Layer 11 of a small transformer language model trained on English Wikipedia (14 layers, counted from 0, width 128).
A neuron's activation on a vector x is SiLU(gate . x) times (in . x), where the dot is the dot product.

Input weights of the MLP neurons that the questions are about. A number n stands for (n - 128) times 0.004.
n8 gate: 121, 150, 114, 122, 129, 120, 120, 99, 64, 125, 142, 151, 159, 115, 153, 98, 90, 111, 156, 131, 100, 137, 140, 123, 127, 117, 99, 135, 163, 90, 109, 152, 111, 135, 119, 169, 114, 117, 129, 117, 88, 131, 114, 182, 110, 128, 143, 163, 87, 107, 112, 94, 154, 129, 114, 145, 155, 127, 116, 119, 133, 125, 138, 117, 135, 162, 134, 132, 152, 101, 139, 128, 124, 127, 134, 143, 152, 104, 126, 137, 92, 154, 90, 126, 113, 165, 120, 139, 142, 138, 99, 135, 136, 99, 90, 122, 101, 120, 156, 122, 122, 110, 157, 71, 127, 158, 129, 130, 155, 129, 151, 78, 115, 120, 107, 154, 135, 160, 96, 160, 131, 95, 78, 138, 130, 161, 90, 100
n19 gate: 136, 119, 128, 145, 146, 126, 136, 134, 68, 131, 72, 106, 98, 125, 120, 137, 159, 124, 145, 153, 145, 131, 142, 124, 115, 130, 209, 155, 81, 167, 156, 136, 108, 85, 97, 146, 165, 161, 171, 133, 147, 54, 129, 101, 141, 72, 152, 174, 153, 131, 116, 140, 157, 104, 160, 149, 150, 154, 164, 167, 107, 88, 177, 138, 151, 41, 166, 161, 131, 81, 130, 115, 151, 85, 92, 157, 121, 144, 166, 146, 137, 146, 170, 154, 125, 152, 122, 123, 117, 167, 149, 123, 135, 155, 150, 139, 121, 142, 76, 129, 120, 168, 65, 106, 145, 121, 137, 124, 120, 124, 121, 143, 137, 140, 118, 111, 131, 208, 130, 146, 126, 88, 116, 129, 193, 100, 171, 149
n141 gate: 109, 169, 181, 152, 124, 165, 147, 138, 132, 160, 88, 117, 168, 123, 90, 78, 127, 118, 195, 77, 175, 121, 124, 130, 135, 123, 194, 95, 138, 99, 133, 151, 74, 113, 127, 122, 72, 108, 132, 145, 166, 157, 142, 114, 129, 87, 145, 117, 142, 99, 155, 134, 154, 140, 84, 119, 89, 107, 116, 71, 143, 98, 149, 141, 126, 197, 163, 160, 125, 116, 118, 153, 157, 87, 120, 99, 126, 69, 108, 135, 117, 168, 92, 122, 70, 75, 134, 143, 82, 131, 174, 128, 143, 169, 59, 144, 149, 46, 166, 104, 153, 148, 131, 169, 116, 85, 96, 144, 115, 114, 152, 203, 134, 106, 68, 95, 150, 125, 106, 124, 85, 120, 122, 126, 53, 116, 143, 95
n164 gate: 124, 131, 169, 116, 118, 94, 109, 180, 106, 97, 172, 148, 132, 159, 142, 115, 153, 130, 90, 141, 119, 122, 69, 127, 107, 121, 173, 191, 117, 118, 130, 163, 147, 136, 120, 156, 130, 118, 116, 102, 83, 110, 127, 131, 140, 85, 172, 121, 154, 103, 86, 92, 104, 115, 143, 120, 146, 73, 92, 132, 130, 83, 177, 128, 117, 116, 128, 163, 79, 121, 131, 89, 98, 171, 162, 106, 123, 140, 135, 127, 95, 166, 180, 88, 136, 148, 155, 155, 131, 156, 150, 137, 119, 126, 151, 134, 134, 72, 90, 71, 108, 78, 128, 177, 180, 118, 133, 101, 123, 120, 84, 138, 122, 104, 101, 82, 186, 161, 152, 148, 77, 119, 72, 104, 142, 82, 125, 134
n195 gate: 133, 81, 87, 89, 121, 141, 130, 111, 105, 153, 113, 105, 136, 143, 146, 113, 113, 121, 100, 126, 132, 141, 144, 60, 125, 152, 170, 139, 149, 139, 92, 97, 144, 121, 139, 135, 108, 152, 108, 121, 163, 156, 97, 129, 117, 144, 103, 136, 113, 133, 176, 140, 120, 96, 138, 107, 160, 107, 120, 122, 127, 92, 113, 144, 155, 135, 91, 129, 179, 155, 115, 99, 136, 130, 107, 144, 136, 163, 121, 111, 145, 161, 227, 96, 97, 114, 98, 64, 156, 158, 152, 121, 124, 130, 130, 166, 169, 159, 125, 112, 129, 137, 96, 101, 101, 126, 184, 75, 141, 115, 100, 105, 135, 219, 123, 101, 125, 151, 138, 128, 112, 150, 146, 160, 100, 173, 110, 130
n271 gate: 143, 78, 132, 128, 67, 130, 90, 159, 163, 105, 144, 201, 162, 154, 131, 133, 133, 110, 172, 107, 159, 81, 110, 157, 87, 133, 161, 113, 157, 146, 121, 91, 113, 143, 120, 68, 114, 156, 153, 161, 175, 96, 136, 85, 148, 119, 169, 135, 105, 128, 155, 127, 181, 119, 139, 119, 182, 126, 139, 124, 148, 107, 134, 131, 136, 171, 165, 123, 129, 131, 162, 160, 148, 113, 161, 108, 200, 148, 118, 121, 90, 144, 146, 105, 100, 111, 136, 139, 157, 103, 58, 79, 165, 104, 151, 162, 96, 125, 105, 127, 144, 134, 129, 113, 150, 168, 147, 135, 104, 135, 105, 119, 130, 138, 81, 178, 142, 137, 132, 179, 89, 142, 107, 130, 94, 163, 101, 104
n349 gate: 70, 111, 141, 111, 118, 189, 150, 148, 146, 99, 106, 119, 138, 115, 98, 83, 118, 90, 90, 128, 98, 142, 107, 97, 112, 59, 146, 139, 121, 146, 126, 136, 130, 121, 117, 114, 190, 108, 137, 161, 109, 184, 127, 144, 178, 133, 157, 155, 188, 130, 146, 177, 119, 156, 170, 143, 109, 98, 140, 109, 83, 114, 158, 138, 116, 103, 88, 160, 145, 127, 113, 156, 105, 115, 78, 133, 142, 137, 145, 103, 160, 103, 121, 113, 110, 68, 116, 119, 117, 82, 126, 112, 184, 94, 121, 136, 128, 78, 130, 105, 147, 169, 109, 121, 112, 123, 122, 144, 111, 119, 100, 156, 137, 58, 140, 102, 155, 165, 169, 145, 107, 109, 166, 164, 140, 117, 119, 138
n461 gate: 141, 158, 101, 120, 143, 120, 106, 99, 95, 181, 121, 153, 126, 124, 93, 117, 88, 148, 147, 44, 114, 92, 143, 104, 125, 137, 126, 116, 120, 145, 119, 126, 123, 162, 72, 159, 144, 109, 59, 144, 138, 108, 89, 157, 173, 88, 142, 111, 190, 100, 141, 112, 154, 136, 149, 198, 124, 132, 123, 118, 84, 81, 196, 113, 109, 149, 186, 93, 120, 151, 113, 126, 183, 129, 92, 118, 86, 98, 166, 104, 131, 158, 114, 203, 101, 134, 115, 135, 106, 151, 75, 153, 132, 133, 107, 112, 179, 128, 127, 152, 121, 67, 80, 127, 124, 91, 98, 114, 136, 90, 119, 175, 113, 185, 95, 148, 75, 108, 101, 112, 105, 130, 102, 106, 105, 115, 120, 109
n8 in: 136, 124, 108, 146, 136, 120, 149, 138, 151, 167, 103, 115, 144, 154, 129, 104, 121, 127, 132, 129, 141, 123, 82, 179, 132, 135, 137, 119, 141, 112, 167, 107, 136, 149, 163, 122, 110, 149, 126, 139, 162, 123, 113, 144, 124, 61, 105, 105, 142, 169, 134, 158, 158, 123, 90, 100, 127, 169, 172, 144, 105, 120, 112, 153, 132, 124, 121, 114, 116, 174, 116, 134, 150, 150, 144, 139, 134, 169, 98, 112, 127, 103, 110, 174, 167, 107, 143, 102, 119, 106, 128, 80, 122, 126, 113, 172, 159, 128, 83, 124, 133, 126, 139, 169, 113, 135, 133, 124, 129, 105, 72, 140, 131, 120, 116, 143, 180, 147, 128, 121, 129, 143, 129, 122, 174, 140, 149, 205
n19 in: 87, 83, 85, 116, 180, 153, 148, 107, 120, 103, 138, 125, 113, 132, 144, 81, 119, 82, 132, 87, 124, 113, 185, 143, 143, 90, 77, 109, 117, 152, 165, 71, 146, 165, 170, 120, 163, 127, 120, 116, 139, 180, 143, 137, 83, 202, 131, 137, 137, 196, 133, 78, 132, 124, 103, 108, 124, 166, 113, 128, 97, 141, 92, 150, 105, 129, 81, 132, 162, 150, 133, 118, 161, 143, 140, 73, 111, 184, 135, 73, 120, 143, 114, 125, 134, 112, 128, 103, 158, 180, 151, 128, 115, 92, 157, 120, 125, 74, 142, 164, 110, 125, 98, 66, 133, 100, 123, 189, 128, 137, 137, 122, 124, 132, 85, 138, 121, 133, 218, 169, 111, 146, 151, 170, 116, 142, 153, 151
n141 in: 92, 128, 68, 158, 120, 119, 134, 114, 91, 47, 100, 130, 131, 96, 138, 192, 117, 122, 130, 117, 83, 134, 93, 124, 117, 99, 209, 73, 108, 153, 90, 136, 101, 142, 147, 135, 124, 96, 146, 67, 116, 119, 173, 133, 146, 72, 90, 150, 111, 130, 143, 156, 114, 144, 145, 154, 87, 139, 142, 89, 173, 59, 108, 100, 138, 142, 111, 87, 104, 59, 93, 114, 125, 161, 151, 139, 126, 137, 124, 159, 117, 94, 88, 145, 68, 116, 121, 106, 111, 69, 101, 151, 164, 127, 109, 136, 191, 173, 110, 59, 180, 68, 230, 119, 157, 113, 102, 140, 135, 119, 172, 203, 117, 169, 107, 90, 77, 141, 162, 74, 185, 142, 98, 135, 126, 157, 32, 112
n164 in: 115, 108, 144, 104, 47, 182, 116, 112, 118, 137, 138, 122, 142, 119, 85, 76, 158, 137, 143, 131, 152, 137, 109, 103, 90, 131, 118, 91, 69, 130, 136, 198, 150, 130, 131, 146, 129, 112, 126, 156, 92, 197, 75, 143, 119, 88, 114, 129, 91, 166, 84, 139, 120, 101, 137, 133, 90, 82, 129, 157, 71, 82, 130, 141, 135, 137, 103, 153, 142, 150, 137, 111, 121, 86, 122, 108, 101, 122, 123, 152, 105, 213, 49, 109, 157, 120, 91, 61, 114, 102, 134, 108, 156, 141, 151, 175, 74, 119, 193, 152, 138, 109, 169, 135, 83, 87, 106, 148, 98, 131, 71, 69, 174, 131, 154, 92, 178, 157, 134, 116, 128, 140, 137, 95, 79, 111, 107, 129
n195 in: 106, 158, 89, 120, 118, 157, 69, 144, 123, 113, 120, 100, 113, 136, 99, 149, 197, 85, 127, 139, 87, 149, 140, 96, 113, 89, 112, 149, 125, 174, 176, 124, 74, 147, 133, 175, 96, 96, 145, 142, 144, 64, 107, 142, 119, 97, 100, 117, 117, 149, 151, 140, 136, 151, 84, 141, 94, 147, 93, 122, 109, 125, 150, 137, 126, 119, 138, 157, 100, 133, 132, 97, 150, 127, 136, 175, 103, 165, 145, 145, 105, 114, 88, 118, 130, 128, 120, 202, 129, 108, 208, 108, 147, 115, 96, 89, 137, 115, 119, 155, 92, 65, 154, 95, 142, 108, 94, 89, 154, 138, 120, 134, 116, 112, 161, 140, 109, 117, 128, 115, 178, 158, 147, 146, 164, 116, 124, 131
n271 in: 121, 135, 135, 151, 133, 147, 93, 101, 186, 138, 108, 74, 210, 132, 97, 101, 184, 117, 167, 161, 151, 157, 129, 112, 118, 83, 111, 98, 108, 166, 134, 119, 149, 136, 112, 148, 108, 100, 123, 107, 113, 100, 134, 126, 112, 154, 117, 142, 169, 138, 102, 110, 140, 135, 105, 178, 137, 132, 156, 119, 94, 127, 136, 155, 142, 91, 129, 188, 164, 139, 120, 126, 98, 159, 158, 81, 181, 97, 143, 119, 141, 158, 179, 145, 120, 185, 121, 77, 154, 127, 114, 158, 115, 110, 124, 100, 138, 153, 94, 151, 101, 109, 149, 158, 96, 128, 147, 160, 109, 108, 153, 100, 180, 141, 146, 154, 181, 116, 192, 124, 157, 142, 115, 116, 98, 156, 124, 168
n349 in: 100, 130, 170, 128, 111, 57, 117, 114, 103, 116, 126, 116, 223, 126, 137, 69, 96, 131, 168, 134, 128, 155, 113, 157, 145, 68, 190, 175, 120, 109, 139, 107, 118, 110, 68, 148, 117, 97, 86, 190, 166, 143, 131, 123, 134, 98, 117, 159, 101, 100, 90, 107, 87, 116, 101, 173, 146, 130, 157, 6, 117, 135, 114, 108, 90, 118, 147, 109, 131, 149, 114, 126, 164, 135, 133, 65, 159, 140, 120, 163, 155, 78, 122, 126, 124, 90, 131, 134, 106, 78, 199, 120, 122, 106, 155, 113, 122, 103, 141, 72, 128, 131, 137, 85, 108, 166, 130, 177, 135, 142, 166, 92, 92, 155, 167, 140, 133, 126, 107, 124, 102, 114, 168, 127, 159, 115, 105, 139
n461 in: 140, 137, 134, 158, 73, 120, 115, 121, 67, 123, 131, 126, 78, 124, 127, 104, 149, 134, 108, 168, 175, 71, 166, 86, 144, 145, 143, 176, 46, 110, 138, 178, 78, 125, 127, 132, 109, 146, 137, 106, 143, 110, 89, 130, 151, 84, 122, 124, 153, 75, 147, 111, 64, 159, 133, 41, 163, 116, 90, 99, 69, 97, 138, 121, 89, 222, 165, 131, 118, 130, 143, 101, 155, 95, 120, 159, 191, 139, 140, 86, 147, 90, 114, 120, 114, 107, 162, 112, 142, 196, 95, 107, 104, 130, 103, 124, 62, 139, 191, 144, 158, 133, 146, 67, 138, 109, 156, 125, 92, 98, 121, 107, 78, 109, 130, 96, 117, 124, 116, 157, 145, 52, 118, 132, 69, 158, 145, 98

Each question shows a token from some text and the vector x that enters the MLP there. A number n stands for (n - 128) times 0.11.

" v": 129, 131, 132, 145, 122, 152, 102, 124, 110, 131, 154, 110, 124, 148, 127, 156, 64, 122, 137, 100, 121, 131, 130, 154, 137, 118, 122, 115, 120, 124, 119, 146, 135, 107, 118, 138, 127, 149, 147, 129, 145, 135, 141, 134, 130, 119, 132, 147, 100, 119, 129, 131, 133, 122, 142, 133, 116, 154, 134, 168, 128, 150, 111, 120, 140, 123, 153, 133, 134, 155, 115, 142, 113, 129, 118, 101, 146, 155, 114, 126, 134, 129, 97, 123, 101, 141, 105, 133, 113, 112, 123, 114, 117, 150, 117, 127, 109, 154, 130, 172, 96, 137, 129, 94, 112, 147, 163, 108, 147, 100, 136, 138, 144, 73, 155, 134, 153, 149, 147, 136, 111, 121, 109, 116, 115, 123, 113, 128
The two highest activations, in order: n8, n141

"G": 92, 140, 113, 154, 109, 150, 118, 108, 144, 112, 133, 134, 143, 150, 106, 149, 114, 143, 125, 138, 126, 128, 128, 140, 154, 125, 127, 128, 106, 124, 106, 120, 104, 127, 122, 130, 115, 136, 109, 103, 126, 126, 126, 138, 126, 108, 93, 207, 123, 129, 138, 145, 132, 100, 121, 138, 123, 170, 141, 132, 144, 128, 98, 127, 129, 117, 135, 135, 134, 125, 139, 129, 126, 128, 120, 132, 105, 124, 149, 123, 126, 123, 126, 97, 117, 118, 128, 152, 133, 110, 145, 124, 130, 138, 132, 133, 112, 144, 135, 127, 122, 117, 126, 129, 117, 147, 145, 122, 127, 107, 149, 120, 133, 116, 135, 133, 138, 144, 149, 131, 104, 133, 128, 117, 135, 137, 122, 140
The neuron with the highest activation: n349

"ory": 129, 112, 124, 132, 130, 130, 135, 82, 134, 112, 142, 138, 130, 117, 111, 127, 125, 151, 125, 128, 132, 125, 130, 131, 127, 126, 91, 136, 112, 127, 116, 114, 126, 129, 123, 139, 127, 121, 124, 125, 132, 128, 151, 129, 126, 127, 116, 173, 100, 123, 132, 123, 132, 96, 119, 120, 148, 122, 109, 138, 164, 121, 112, 120, 120, 133, 135, 126, 124, 136, 119, 127, 138, 136, 135, 134, 119, 116, 130, 153, 128, 122, 119, 123, 97, 142, 101, 137, 145, 116, 128, 113, 126, 147, 131, 145, 117, 133, 134, 119, 118, 127, 147, 114, 113, 148, 141, 117, 122, 154, 149, 106, 136, 130, 149, 119, 152, 131, 136, 130, 95, 111, 116, 116, 119, 156, 110, 145
The neuron with the highest activation: n271

" perform": 132, 130, 90, 159, 150, 144, 129, 115, 105, 122, 131, 111, 135, 91, 110, 136, 134, 89, 139, 133, 120, 161, 142, 124, 158, 123, 123, 114, 107, 111, 93, 138, 129, 130, 114, 120, 129, 116, 131, 116, 156, 139, 110, 122, 142, 123, 116, 154, 132, 118, 109, 142, 157, 123, 147, 112, 126, 122, 138, 147, 137, 116, 96, 131, 147, 126, 120, 138, 131, 134, 102, 137, 123, 121, 136, 123, 114, 119, 137, 139, 105, 125, 141, 129, 104, 131, 141, 143, 116, 141, 146, 108, 131, 132, 111, 133, 100, 141, 117, 138, 144, 123, 165, 115, 96, 166, 163, 120, 114, 125, 108, 105, 119, 124, 111, 145, 150, 126, 149, 142, 96, 107, 116, 113, 114, 125, 150, 117
Which three neurons fire most, strongest first? n271, n141, n19

" N": 129, 140, 107, 131, 117, 132, 139, 115, 127, 132, 152, 135, 124, 128, 113, 129, 98, 102, 125, 127, 130, 151, 141, 156, 141, 121, 118, 123, 110, 115, 131, 148, 141, 136, 133, 148, 137, 140, 136, 132, 134, 119, 130, 139, 119, 113, 107, 140, 116, 116, 140, 127, 148, 112, 140, 131, 135, 158, 115, 148, 140, 136, 109, 141, 121, 132, 154, 121, 139, 157, 124, 94, 127, 141, 113, 109, 124, 132, 121, 131, 104, 105, 127, 138, 108, 155, 119, 136, 148, 136, 118, 131, 121, 151, 125, 113, 100, 140, 142, 123, 53, 152, 110, 130, 120, 138, 159, 119, 140, 114, 149, 116, 135, 134, 115, 142, 119, 148, 135, 142, 98, 121, 128, 127, 110, 122, 137, 124
The neuron with the highest activation: n19

" pre": 126, 134, 108, 141, 125, 165, 131, 116, 115, 138, 135, 111, 127, 111, 84, 130, 120, 119, 130, 129, 125, 151, 163, 111, 128, 138, 159, 119, 114, 130, 125, 149, 159, 120, 138, 109, 104, 111, 122, 105, 178, 142, 126, 112, 147, 112, 100, 100, 90, 102, 99, 116, 140, 126, 116, 122, 143, 107, 129, 163, 151, 148, 101, 121, 144, 118, 123, 144, 127, 145, 108, 157, 134, 148, 121, 113, 74, 145, 149, 128, 142, 128, 144, 140, 106, 145, 124, 138, 120, 116, 132, 127, 108, 110, 126, 113, 107, 139, 110, 149, 161, 135, 132, 125, 120, 142, 150, 101, 115, 118, 130, 138, 126, 120, 134, 158, 112, 136, 146, 140, 125, 130, 119, 112, 125, 129, 136, 137
The neuron with the highest activation: n195

"025": 124, 111, 137, 150, 138, 160, 131, 111, 126, 147, 140, 122, 132, 143, 108, 135, 128, 147, 124, 121, 109, 136, 109, 127, 120, 132, 100, 128, 121, 164, 104, 124, 150, 146, 128, 132, 130, 105, 132, 111, 143, 140, 126, 119, 138, 142, 108, 170, 99, 123, 131, 84, 120, 122, 142, 123, 118, 128, 136, 157, 126, 124, 108, 125, 117, 139, 134, 119, 129, 148, 111, 164, 131, 115, 138, 120, 120, 110, 156, 126, 124, 116, 113, 100, 118, 134, 124, 133, 119, 128, 125, 122, 131, 124, 127, 130, 118, 139, 118, 119, 135, 103, 153, 127, 110, 151, 174, 135, 143, 130, 148, 125, 144, 127, 132, 117, 119, 108, 144, 150, 103, 129, 125, 125, 112, 130, 128, 131
The neuron with the highest activation: n271

" series": 132, 116, 121, 139, 121, 137, 138, 115, 124, 117, 136, 135, 135, 149, 108, 112, 117, 151, 138, 125, 113, 131, 131, 132, 151, 150, 134, 132, 118, 159, 108, 128, 132, 140, 107, 124, 102, 120, 131, 111, 146, 122, 128, 95, 168, 152, 126, 168, 107, 103, 112, 116, 129, 109, 110, 131, 133, 120, 107, 148, 138, 121, 97, 109, 97, 150, 132, 145, 144, 146, 123, 143, 138, 110, 148, 95, 128, 133, 157, 153, 136, 128, 125, 111, 106, 125, 125, 150, 143, 109, 170, 116, 132, 130, 133, 131, 109, 126, 124, 109, 147, 141, 133, 135, 102, 137, 156, 130, 117, 115, 130, 127, 139, 146, 143, 123, 148, 126, 143, 130, 129, 111, 107, 125, 114, 132, 112, 140
The neuron with the highest activation: n271

" they": 140, 143, 110, 158, 122, 129, 136, 114, 122, 117, 120, 144, 132, 115, 111, 121, 123, 95, 136, 144, 109, 136, 133, 142, 161, 124, 134, 112, 129, 104, 116, 110, 108, 145, 135, 138, 114, 152, 131, 114, 142, 115, 115, 124, 157, 129, 143, 162, 143, 105, 112, 125, 139, 94, 118, 138, 113, 123, 117, 161, 136, 125, 120, 132, 142, 115, 115, 117, 131, 150, 143, 161, 125, 125, 125, 129, 127, 101, 162, 159, 104, 118, 140, 128, 79, 115, 133, 171, 154, 110, 141, 97, 110, 128, 125, 143, 119, 126, 141, 164, 136, 111, 176, 129, 99, 129, 164, 114, 125, 113, 127, 107, 148, 120, 116, 161, 124, 107, 144, 116, 113, 127, 113, 123, 138, 113, 110, 111
The neuron with the highest activation: n271

" dec": 124, 134, 114, 165, 139, 136, 139, 96, 112, 141, 153, 127, 135, 137, 114, 140, 115, 105, 109, 122, 120, 150, 157, 148, 145, 140, 150, 110, 97, 88, 115, 153, 139, 143, 140, 122, 119, 111, 151, 112, 155, 154, 136, 133, 145, 116, 105, 114, 131, 92, 119, 130, 124, 121, 138, 130, 113, 134, 143, 136, 133, 123, 120, 123, 151, 94, 131, 118, 115, 135, 130, 145, 131, 133, 120, 116, 124, 134, 143, 129, 145, 125, 98, 131, 101, 156, 143, 137, 147, 109, 130, 151, 107, 135, 112, 133, 110, 138, 135, 139, 148, 125, 144, 135, 136, 119, 160, 111, 129, 99, 124, 112, 131, 111, 89, 125, 127, 131, 164, 130, 114, 136, 116, 94, 88, 121, 128, 124
The neuron with the highest activation: n141

"\n\n": 146, 146, 137, 131, 115, 141, 154, 114, 100, 135, 155, 117, 135, 126, 117, 141, 133, 106, 112, 111, 96, 131, 123, 111, 149, 123, 152, 128, 117, 143, 91, 92, 115, 136, 128, 157, 107, 134, 143, 88, 149, 121, 91, 122, 137, 141, 100, 164, 109, 120, 128, 122, 111, 142, 121, 116, 120, 155, 121, 143, 141, 130, 104, 107, 140, 128, 136, 127, 125, 178, 126, 151, 117, 128, 120, 124, 168, 129, 107, 136, 145, 112, 137, 161, 129, 138, 131, 121, 114, 103, 177, 123, 119, 118, 117, 145, 105, 98, 139, 145, 110, 106, 189, 137, 119, 144, 154, 103, 120, 99, 129, 148, 111, 147, 129, 146, 156, 132, 125, 122, 121, 139, 155, 128, 123, 122, 135, 136
Which neuron fires most, and how strongly? n195, at about 13

"at": 129, 145, 120, 122, 145, 116, 144, 113, 140, 124, 135, 121, 138, 133, 118, 107, 139, 112, 115, 136, 113, 138, 152, 125, 130, 130, 118, 130, 122, 123, 137, 144, 145, 138, 157, 147, 135, 125, 125, 140, 136, 124, 147, 135, 140, 126, 111, 164, 98, 152, 113, 137, 125, 115, 155, 153, 122, 145, 111, 137, 136, 135, 112, 127, 127, 135, 114, 113, 141, 127, 134, 130, 159, 140, 115, 113, 116, 118, 129, 133, 125, 108, 136, 128, 97, 148, 116, 128, 135, 132, 117, 137, 132, 164, 137, 141, 118, 139, 114, 117, 112, 125, 146, 114, 125, 142, 161, 119, 122, 127, 170, 106, 133, 130, 133, 129, 133, 119, 122, 134, 83, 148, 119, 107, 133, 125, 122, 121
Which neuron fires most, and how strongly? n461, at about 1

"ors": 145, 140, 127, 141, 133, 143, 102, 125, 119, 131, 140, 131, 116, 112, 105, 146, 125, 134, 137, 126, 109, 113, 150, 161, 150, 110, 154, 120, 89, 130, 122, 125, 147, 129, 131, 106, 116, 148, 87, 140, 133, 120, 120, 157, 127, 107, 144, 145, 109, 123, 111, 130, 161, 124, 124, 128, 119, 135, 128, 128, 139, 117, 112, 146, 141, 145, 136, 116, 113, 137, 137, 122, 116, 113, 129, 125, 123, 128, 141, 150, 115, 116, 124, 127, 108, 149, 107, 124, 138, 115, 109, 141, 117, 149, 129, 106, 118, 109, 114, 118, 124, 118, 121, 142, 112, 131, 154, 114, 139, 118, 125, 124, 159, 124, 135, 125, 120, 142, 131, 110, 97, 132, 116, 126, 127, 127, 136, 122
The neuron with the highest activation: n141

"ae": 137, 142, 115, 123, 129, 142, 117, 144, 125, 129, 138, 121, 139, 118, 114, 125, 118, 108, 117, 135, 113, 119, 142, 124, 134, 127, 151, 142, 98, 129, 125, 133, 150, 157, 126, 147, 132, 131, 97, 126, 106, 122, 153, 145, 145, 118, 128, 153, 108, 121, 107, 145, 144, 119, 135, 129, 109, 134, 117, 157, 124, 97, 116, 129, 128, 126, 138, 125, 133, 138, 130, 117, 114, 141, 113, 113, 90, 113, 153, 111, 127, 138, 143, 102, 121, 133, 113, 147, 156, 133, 139, 121, 126, 136, 101, 139, 100, 136, 122, 109, 121, 129, 150, 137, 116, 149, 156, 97, 123, 117, 167, 107, 139, 123, 128, 126, 128, 141, 144, 149, 108, 125, 127, 141, 124, 123, 141, 132
Which neuron fires most, and how strongly? n164, at about 10

"in": 108, 142, 135, 120, 125, 114, 108, 108, 123, 125, 127, 134, 135, 119, 106, 130, 112, 143, 116, 133, 132, 134, 152, 129, 149, 117, 94, 128, 105, 165, 149, 128, 135, 129, 123, 132, 138, 119, 140, 139, 108, 114, 128, 113, 136, 146, 126, 186, 131, 120, 121, 142, 112, 136, 166, 122, 119, 139, 111, 139, 138, 128, 109, 133, 149, 137, 134, 121, 145, 127, 111, 121, 125, 142, 124, 118, 115, 129, 127, 141, 130, 112, 133, 125, 108, 120, 124, 135, 150, 129, 126, 119, 112, 153, 107, 109, 110, 126, 130, 111, 122, 126, 124, 123, 127, 151, 154, 128, 110, 112, 155, 92, 144, 118, 136, 134, 116, 137, 128, 130, 100, 122, 136, 110, 126, 133, 137, 137
The neuron with the highest activation: n349

"ette": 123, 124, 136, 140, 129, 127, 111, 128, 114, 113, 147, 137, 135, 139, 107, 130, 134, 129, 117, 141, 127, 114, 140, 131, 151, 121, 94, 131, 107, 129, 138, 132, 140, 122, 128, 131, 124, 124, 125, 114, 122, 134, 129, 122, 131, 141, 129, 211, 121, 127, 121, 135, 105, 120, 149, 123, 117, 103, 124, 125, 155, 121, 99, 123, 146, 131, 148, 125, 134, 140, 124, 111, 128, 131, 121, 134, 120, 121, 161, 145, 128, 127, 139, 136, 99, 117, 123, 163, 156, 133, 122, 116, 123, 140, 121, 127, 131, 122, 127, 121, 110, 134, 144, 119, 111, 136, 155, 120, 124, 111, 140, 102, 155, 117, 137, 117, 133, 131, 133, 131, 103, 133, 134, 126, 105, 135, 137, 136
Which neuron fires most, and how strongly? n164, at about 1

"i": 139, 149, 118, 134, 133, 139, 97, 119, 128, 124, 151, 128, 99, 146, 127, 130, 128, 136, 131, 131, 116, 120, 129, 145, 147, 148, 121, 130, 109, 140, 113, 118, 130, 123, 139, 137, 119, 142, 118, 134, 140, 137, 130, 139, 142, 105, 124, 161, 114, 124, 130, 134, 136, 133, 138, 134, 105, 133, 109, 158, 115, 109, 136, 120, 122, 136, 142, 126, 154, 154, 140, 126, 130, 123, 131, 118, 94, 130, 128, 126, 141, 113, 120, 98, 121, 143, 93, 132, 127, 121, 135, 127, 107, 137, 125, 112, 114, 132, 110, 114, 115, 133, 108, 134, 113, 141, 150, 119, 143, 96, 136, 115, 141, 122, 131, 148, 147, 128, 130, 141, 106, 141, 140, 125, 125, 154, 136, 120
Which neuron fires most, and how strongly? n195, at about 1.8

" De": 119, 134, 129, 141, 119, 146, 110, 126, 99, 105, 176, 125, 127, 126, 117, 132, 110, 75, 128, 115, 136, 121, 128, 146, 132, 125, 136, 154, 119, 131, 134, 150, 125, 127, 148, 126, 110, 142, 110, 153, 141, 114, 129, 148, 150, 115, 122, 136, 127, 111, 119, 121, 111, 145, 128, 118, 131, 122, 111, 165, 137, 124, 122, 121, 123, 115, 128, 132, 136, 158, 125, 107, 125, 134, 98, 107, 95, 107, 136, 160, 117, 131, 126, 109, 119, 134, 130, 152, 135, 129, 140, 114, 112, 124, 106, 113, 124, 127, 152, 132, 125, 129, 150, 110, 122, 129, 146, 111, 141, 98, 157, 126, 116, 106, 150, 127, 116, 130, 161, 147, 96, 132, 141, 125, 104, 134, 154, 132
The neuron with the highest activation: n164

" were": 127, 118, 137, 149, 141, 126, 143, 123, 93, 144, 129, 137, 118, 126, 108, 142, 83, 148, 129, 135, 100, 140, 146, 138, 137, 142, 111, 143, 110, 107, 136, 127, 137, 155, 130, 130, 140, 140, 135, 116, 149, 129, 130, 124, 144, 157, 131, 154, 128, 135, 110, 131, 144, 139, 108, 122, 136, 128, 156, 136, 150, 136, 127, 134, 142, 117, 131, 105, 134, 171, 165, 135, 145, 122, 129, 136, 145, 112, 158, 141, 109, 124, 141, 133, 92, 135, 133, 167, 137, 102, 135, 103, 116, 160, 124, 131, 118, 142, 142, 138, 141, 111, 185, 117, 110, 139, 160, 133, 98, 103, 141, 137, 104, 122, 134, 151, 146, 130, 129, 124, 128, 135, 103, 134, 141, 150, 118, 109
The neuron with the highest activation: n8

",": 139, 142, 127, 139, 111, 130, 153, 121, 114, 138, 148, 133, 112, 137, 119, 122, 121, 127, 155, 97, 108, 132, 109, 114, 159, 114, 126, 138, 107, 111, 127, 127, 134, 135, 136, 130, 139, 134, 124, 118, 136, 133, 115, 121, 121, 138, 147, 168, 121, 119, 124, 125, 136, 126, 133, 118, 117, 120, 119, 147, 152, 138, 113, 119, 120, 116, 119, 145, 143, 144, 128, 119, 135, 124, 128, 150, 152, 129, 134, 141, 149, 126, 131, 130, 107, 136, 138, 155, 146, 116, 135, 128, 131, 152, 114, 130, 108, 138, 128, 149, 130, 123, 196, 124, 114, 135, 138, 128, 135, 116, 140, 126, 132, 109, 142, 138, 136, 134, 138, 122, 120, 128, 115, 115, 143, 122, 144, 129
Which neuron fires most, and how strongly? n19, at about 0.35

"ut": 127, 128, 126, 118, 153, 119, 143, 108, 132, 119, 122, 121, 116, 119, 116, 128, 134, 111, 121, 127, 114, 142, 136, 134, 122, 134, 98, 133, 105, 109, 145, 139, 158, 113, 119, 140, 137, 130, 131, 136, 131, 126, 128, 136, 126, 124, 104, 166, 99, 142, 117, 138, 108, 138, 153, 137, 128, 138, 91, 141, 130, 133, 110, 157, 142, 111, 124, 132, 149, 125, 123, 142, 127, 131, 118, 108, 118, 120, 122, 137, 116, 101, 125, 135, 94, 127, 132, 134, 144, 120, 136, 128, 126, 161, 130, 144, 89, 117, 132, 117, 126, 134, 118, 108, 114, 155, 140, 112, 124, 142, 155, 129, 133, 113, 119, 126, 127, 127, 143, 143, 85, 141, 128, 100, 128, 118, 130, 125
The neuron with the highest activation: n19